Layer 6 of a small transformer language model trained on English Wikipedia (12 layers, counted from 0, width 128).
A neuron's activation on a vector x is GELU(weights . x + bias), where the dot is the dot product.

Input weights of the MLP neurons that the questions are about. A number n stands for (n - 128) times 0.0075.
n87 (bias -0.115): 143, 164, 91, 141, 208, 140, 149, 115, 184, 205, 117, 106, 80, 123, 114, 136, 152, 177, 113, 144, 162, 195, 132, 84, 132, 95, 93, 161, 124, 93, 72, 124, 138, 146, 168, 130, 173, 102, 97, 123, 139, 123, 171, 136, 107, 168, 50, 138, 78, 91, 161, 149, 178, 97, 123, 151, 148, 142, 110, 61, 109, 113, 146, 165, 159, 118, 113, 189, 75, 104, 114, 113, 145, 127, 85, 166, 128, 198, 89, 175, 177, 141, 149, 155, 67, 89, 167, 90, 114, 122, 152, 113, 196, 118, 107, 159, 116, 141, 142, 126, 89, 213, 133, 88, 124, 130, 150, 116, 121, 105, 126, 98, 84, 84, 157, 121, 116, 87, 91, 128, 104, 76, 121, 133, 125, 108, 90, 161
n102 (bias -0.176): 122, 159, 129, 80, 132, 71, 125, 139, 129, 166, 119, 92, 89, 171, 136, 88, 99, 87, 145, 87, 62, 109, 78, 118, 110, 74, 130, 142, 147, 112, 119, 136, 126, 120, 122, 161, 166, 74, 113, 158, 167, 48, 190, 173, 152, 142, 118, 202, 69, 171, 94, 98, 163, 121, 131, 147, 161, 140, 51, 119, 123, 116, 61, 110, 136, 247, 172, 111, 181, 223, 113, 102, 114, 92, 122, 137, 142, 115, 107, 93, 166, 117, 153, 166, 119, 165, 140, 145, 105, 171, 136, 100, 156, 176, 136, 155, 110, 186, 126, 117, 187, 136, 109, 169, 122, 135, 158, 94, 184, 121, 135, 86, 125, 123, 166, 150, 170, 101, 24, 195, 136, 95, 146, 142, 111, 198, 100, 196
n269 (bias -0.201): 73, 104, 193, 39, 117, 116, 127, 145, 122, 135, 146, 117, 179, 189, 55, 82, 140, 162, 122, 123, 86, 138, 105, 94, 168, 192, 136, 158, 155, 104, 99, 84, 54, 194, 87, 86, 188, 131, 148, 145, 129, 147, 112, 121, 205, 103, 184, 94, 146, 61, 194, 184, 130, 162, 88, 84, 102, 91, 141, 89, 172, 122, 52, 79, 119, 78, 128, 69, 118, 128, 151, 134, 119, 132, 139, 142, 125, 128, 126, 106, 126, 96, 126, 192, 135, 90, 108, 103, 96, 128, 173, 167, 120, 170, 81, 90, 92, 170, 102, 151, 115, 107, 145, 145, 104, 109, 203, 126, 182, 69, 131, 151, 158, 150, 153, 117, 125, 172, 118, 54, 156, 49, 194, 131, 145, 138, 152, 140
n334 (bias -0.157): 174, 121, 106, 139, 158, 78, 158, 150, 121, 156, 207, 114, 109, 136, 69, 150, 70, 104, 139, 149, 116, 83, 158, 115, 146, 119, 119, 112, 83, 162, 79, 86, 160, 192, 131, 61, 84, 132, 152, 106, 132, 142, 122, 134, 125, 130, 191, 95, 179, 64, 175, 120, 99, 219, 133, 139, 103, 132, 201, 134, 110, 114, 163, 91, 157, 181, 84, 147, 76, 162, 159, 170, 99, 105, 173, 155, 61, 93, 90, 87, 147, 103, 88, 86, 112, 166, 140, 131, 139, 136, 145, 160, 144, 143, 140, 70, 133, 151, 104, 119, 124, 116, 81, 169, 156, 92, 71, 178, 158, 107, 139, 111, 145, 105, 103, 127, 174, 77, 131, 96, 109, 149, 74, 77, 189, 178, 81, 93
n350 (bias -0.204): 157, 180, 128, 71, 146, 118, 99, 150, 220, 122, 84, 129, 133, 50, 147, 156, 138, 113, 62, 158, 127, 117, 119, 137, 165, 161, 166, 130, 139, 148, 130, 74, 125, 108, 157, 186, 167, 172, 204, 128, 83, 116, 175, 59, 121, 130, 121, 114, 80, 115, 144, 200, 175, 126, 86, 114, 123, 120, 74, 75, 132, 165, 110, 131, 72, 181, 140, 150, 115, 117, 181, 109, 112, 106, 127, 119, 151, 103, 77, 101, 176, 111, 86, 115, 55, 144, 73, 116, 165, 139, 101, 165, 179, 196, 116, 117, 86, 162, 85, 115, 106, 198, 135, 118, 131, 138, 165, 88, 98, 49, 152, 105, 149, 102, 180, 93, 127, 100, 161, 124, 97, 151, 143, 130, 84, 99, 88, 137
n363 (bias -0.222): 144, 138, 125, 108, 88, 133, 135, 85, 121, 109, 191, 63, 166, 67, 153, 62, 194, 79, 143, 144, 101, 95, 105, 139, 123, 136, 184, 172, 121, 117, 174, 134, 127, 106, 170, 105, 57, 216, 116, 191, 145, 124, 83, 162, 105, 128, 131, 135, 85, 119, 150, 173, 199, 79, 80, 125, 104, 166, 133, 206, 79, 113, 181, 107, 72, 93, 152, 98, 170, 147, 105, 138, 105, 101, 108, 209, 118, 173, 48, 183, 121, 146, 154, 126, 51, 105, 86, 102, 172, 106, 122, 55, 244, 80, 62, 148, 176, 174, 138, 141, 119, 189, 138, 178, 134, 86, 185, 61, 169, 143, 132, 79, 128, 120, 151, 214, 160, 149, 173, 133, 109, 157, 126, 139, 111, 146, 106, 147
n387 (bias -0.150): 86, 164, 110, 99, 129, 176, 156, 87, 53, 174, 103, 143, 111, 141, 174, 73, 132, 163, 172, 74, 141, 109, 123, 161, 119, 106, 121, 149, 121, 118, 135, 68, 106, 100, 70, 187, 124, 95, 135, 114, 152, 89, 104, 114, 64, 56, 148, 126, 57, 102, 145, 149, 116, 131, 124, 136, 134, 83, 100, 145, 143, 102, 157, 102, 61, 137, 104, 128, 108, 161, 125, 166, 157, 131, 141, 112, 175, 120, 79, 130, 129, 80, 189, 103, 88, 142, 129, 74, 147, 117, 149, 120, 221, 133, 119, 147, 145, 182, 109, 134, 157, 151, 80, 115, 133, 114, 119, 144, 153, 142, 111, 111, 197, 166, 110, 96, 144, 108, 69, 196, 165, 155, 114, 71, 176, 131, 79, 120
n396 (bias -0.217): 112, 219, 142, 188, 136, 106, 141, 97, 103, 126, 91, 150, 94, 215, 91, 75, 127, 130, 89, 162, 159, 138, 201, 42, 169, 96, 97, 119, 145, 152, 149, 65, 123, 112, 90, 75, 171, 136, 152, 147, 160, 112, 97, 146, 120, 120, 126, 120, 166, 133, 170, 130, 91, 136, 250, 143, 66, 105, 156, 177, 145, 110, 143, 111, 136, 151, 104, 100, 147, 197, 182, 47, 114, 111, 130, 126, 126, 67, 166, 143, 141, 67, 231, 146, 149, 87, 160, 117, 150, 104, 158, 121, 57, 106, 116, 117, 159, 80, 119, 116, 156, 158, 138, 143, 207, 160, 115, 82, 101, 90, 107, 146, 162, 110, 104, 171, 190, 141, 78, 158, 108, 60, 173, 112, 105, 137, 121, 111
n460 (bias -0.198): 155, 131, 138, 134, 126, 69, 146, 122, 83, 108, 95, 204, 150, 82, 111, 99, 147, 140, 126, 38, 112, 86, 108, 38, 104, 119, 132, 101, 137, 82, 122, 146, 133, 54, 172, 148, 66, 159, 199, 91, 104, 185, 166, 121, 121, 172, 111, 119, 164, 61, 175, 102, 104, 93, 100, 129, 141, 151, 104, 197, 95, 224, 112, 104, 130, 109, 106, 106, 103, 94, 112, 39, 95, 166, 112, 118, 162, 156, 211, 121, 89, 175, 90, 156, 129, 121, 79, 94, 150, 126, 138, 109, 212, 172, 88, 108, 106, 127, 154, 136, 135, 145, 139, 34, 119, 62, 64, 142, 101, 120, 81, 114, 98, 171, 106, 125, 221, 135, 147, 115, 141, 82, 204, 170, 121, 171, 136, 162

Each question shows a token from some text and the vector x that enters the MLP there. A number n stands for (n - 128) times 0.038.

" W": 120, 90, 94, 125, 126, 146, 158, 162, 97, 131, 99, 149, 152, 116, 167, 124, 157, 157, 185, 129, 151, 135, 118, 100, 118, 119, 164, 62, 152, 148, 95, 98, 126, 163, 135, 93, 135, 121, 129, 118, 155, 157, 137, 91, 147, 160, 97, 136, 112, 116, 117, 109, 155, 136, 144, 78, 119, 117, 105, 115, 116, 107, 118, 179, 81, 126, 153, 117, 139, 124, 113, 146, 137, 127, 127, 112, 146, 134, 119, 150, 85, 122, 137, 128, 158, 154, 125, 137, 120, 94, 173, 149, 137, 108, 123, 129, 104, 122, 82, 134, 134, 125, 111, 149, 138, 124, 141, 142, 101, 81, 160, 143, 138, 119, 134, 144, 109, 119, 140, 139, 186, 105, 108, 126, 92, 131, 95, 97
The three highest activations, in order: n387, n269, n87

" surv": 115, 112, 114, 117, 133, 97, 173, 104, 120, 118, 116, 138, 140, 149, 113, 99, 144, 71, 163, 119, 127, 124, 120, 99, 129, 109, 166, 95, 162, 177, 154, 140, 116, 111, 106, 109, 115, 140, 132, 102, 148, 137, 133, 94, 108, 157, 96, 102, 130, 137, 125, 86, 127, 130, 151, 108, 125, 133, 73, 129, 131, 80, 137, 239, 156, 132, 130, 115, 152, 89, 107, 135, 153, 147, 106, 128, 152, 118, 163, 136, 95, 129, 120, 127, 174, 143, 118, 113, 114, 84, 155, 117, 87, 118, 148, 134, 117, 108, 111, 121, 118, 126, 133, 138, 138, 170, 143, 106, 118, 116, 167, 155, 139, 112, 129, 113, 131, 155, 152, 146, 164, 128, 151, 159, 102, 132, 139, 119
Which two neurons fire most, strongest first? n396, n460

"sequ": 132, 122, 91, 86, 139, 130, 168, 98, 148, 147, 114, 146, 166, 115, 147, 122, 143, 115, 106, 127, 148, 107, 151, 107, 117, 83, 130, 104, 135, 144, 134, 121, 120, 133, 141, 116, 129, 116, 147, 102, 134, 151, 121, 94, 105, 126, 112, 112, 124, 117, 130, 65, 123, 97, 110, 92, 111, 172, 60, 145, 133, 106, 116, 194, 132, 130, 138, 138, 152, 111, 131, 122, 160, 127, 119, 106, 112, 152, 148, 140, 88, 145, 123, 132, 147, 113, 130, 90, 140, 137, 118, 143, 155, 131, 118, 109, 118, 140, 111, 119, 120, 134, 81, 127, 168, 148, 150, 107, 152, 116, 135, 155, 172, 72, 115, 124, 100, 97, 146, 134, 184, 163, 138, 192, 107, 144, 146, 111
The three highest activations, in order: n460, n350, n87

"ree": 126, 146, 76, 103, 110, 135, 166, 131, 142, 109, 122, 147, 135, 117, 138, 134, 161, 114, 180, 124, 153, 77, 145, 115, 95, 97, 185, 92, 146, 152, 125, 112, 152, 188, 129, 116, 121, 114, 129, 115, 129, 138, 140, 114, 122, 137, 109, 153, 112, 116, 105, 101, 154, 128, 151, 106, 62, 136, 113, 120, 106, 80, 145, 196, 106, 118, 141, 175, 162, 87, 102, 139, 147, 131, 112, 137, 166, 100, 142, 118, 83, 96, 127, 132, 160, 140, 126, 143, 129, 114, 113, 137, 137, 117, 144, 102, 156, 137, 51, 139, 113, 118, 119, 159, 133, 146, 154, 106, 142, 132, 117, 151, 152, 107, 117, 104, 118, 136, 134, 126, 168, 137, 114, 139, 100, 105, 137, 105
Which two neurons fire most, strongest first? n387, n363

"e": 120, 141, 79, 123, 151, 128, 145, 146, 135, 133, 136, 151, 122, 135, 154, 122, 125, 153, 131, 149, 147, 115, 133, 104, 135, 102, 158, 133, 125, 150, 113, 109, 104, 134, 153, 132, 157, 110, 115, 105, 132, 136, 136, 106, 97, 163, 97, 128, 119, 141, 104, 134, 138, 106, 117, 84, 88, 161, 99, 125, 101, 172, 110, 191, 146, 150, 157, 119, 103, 78, 99, 143, 83, 136, 118, 125, 142, 120, 113, 145, 81, 125, 124, 125, 167, 172, 117, 121, 98, 103, 161, 142, 107, 87, 107, 163, 117, 146, 108, 119, 138, 127, 126, 138, 139, 132, 107, 106, 143, 100, 126, 167, 161, 107, 94, 127, 124, 118, 141, 123, 155, 143, 149, 156, 88, 139, 168, 104
The three highest activations, in order: n87, n350, n460

"ru": 135, 129, 104, 106, 130, 120, 163, 136, 127, 152, 117, 183, 149, 116, 142, 120, 144, 91, 167, 101, 166, 106, 131, 80, 99, 114, 136, 126, 153, 156, 116, 90, 109, 155, 122, 118, 146, 157, 119, 116, 117, 132, 122, 117, 133, 126, 99, 116, 91, 136, 103, 134, 130, 130, 161, 96, 125, 123, 62, 117, 129, 135, 157, 239, 117, 125, 147, 144, 140, 91, 127, 156, 152, 147, 107, 105, 154, 127, 136, 139, 122, 109, 102, 151, 169, 168, 133, 129, 133, 108, 116, 124, 136, 130, 110, 133, 137, 120, 97, 131, 128, 138, 81, 93, 143, 136, 122, 124, 139, 117, 132, 153, 155, 67, 111, 125, 79, 128, 129, 133, 165, 136, 132, 143, 118, 129, 149, 91
Which of these neurons fires most? n387

" fl": 137, 113, 122, 112, 129, 88, 159, 116, 111, 134, 109, 140, 146, 115, 142, 98, 126, 118, 180, 139, 139, 110, 119, 116, 113, 112, 162, 104, 157, 179, 127, 102, 142, 144, 149, 132, 119, 111, 138, 118, 152, 126, 146, 162, 123, 143, 97, 135, 115, 117, 127, 57, 118, 112, 127, 78, 108, 120, 134, 115, 102, 133, 143, 160, 99, 139, 146, 115, 145, 88, 121, 152, 151, 172, 148, 109, 145, 119, 116, 138, 88, 103, 130, 144, 157, 143, 119, 112, 141, 114, 186, 148, 110, 112, 142, 127, 112, 100, 88, 159, 117, 114, 102, 139, 108, 169, 120, 143, 118, 134, 134, 108, 203, 88, 101, 134, 125, 92, 134, 134, 181, 138, 134, 179, 71, 159, 143, 104
The most active neuron and its activation: n387, at about 1.2

" off": 140, 120, 108, 85, 121, 126, 183, 145, 125, 135, 111, 134, 111, 103, 171, 120, 119, 96, 189, 145, 123, 99, 121, 129, 131, 128, 178, 105, 168, 133, 167, 95, 119, 153, 161, 130, 118, 138, 133, 134, 126, 153, 123, 96, 127, 153, 112, 124, 79, 153, 110, 90, 165, 119, 125, 100, 157, 161, 86, 109, 121, 117, 95, 170, 94, 139, 146, 154, 123, 101, 138, 121, 140, 169, 137, 123, 150, 123, 136, 108, 55, 100, 114, 137, 145, 129, 102, 120, 126, 122, 144, 131, 110, 89, 167, 142, 112, 118, 107, 151, 138, 137, 74, 112, 148, 150, 118, 107, 123, 115, 158, 109, 161, 114, 105, 101, 87, 124, 155, 134, 173, 141, 114, 146, 128, 145, 155, 96
Which of these neurons fires most? n350

"D": 115, 127, 92, 104, 121, 120, 159, 150, 127, 121, 124, 138, 137, 135, 115, 128, 116, 109, 166, 146, 123, 134, 102, 119, 134, 77, 135, 98, 106, 157, 105, 129, 138, 165, 134, 81, 102, 110, 119, 138, 115, 130, 156, 101, 116, 171, 101, 158, 130, 107, 84, 81, 134, 134, 141, 96, 138, 146, 105, 140, 140, 100, 126, 177, 135, 93, 163, 111, 160, 79, 97, 165, 174, 133, 134, 118, 118, 125, 145, 130, 55, 122, 134, 133, 151, 132, 128, 134, 99, 134, 160, 132, 116, 121, 161, 117, 101, 130, 79, 121, 141, 109, 111, 128, 120, 119, 107, 140, 157, 108, 137, 151, 208, 110, 114, 138, 131, 129, 168, 119, 179, 134, 119, 161, 121, 142, 155, 100
Which of these neurons fires most? n334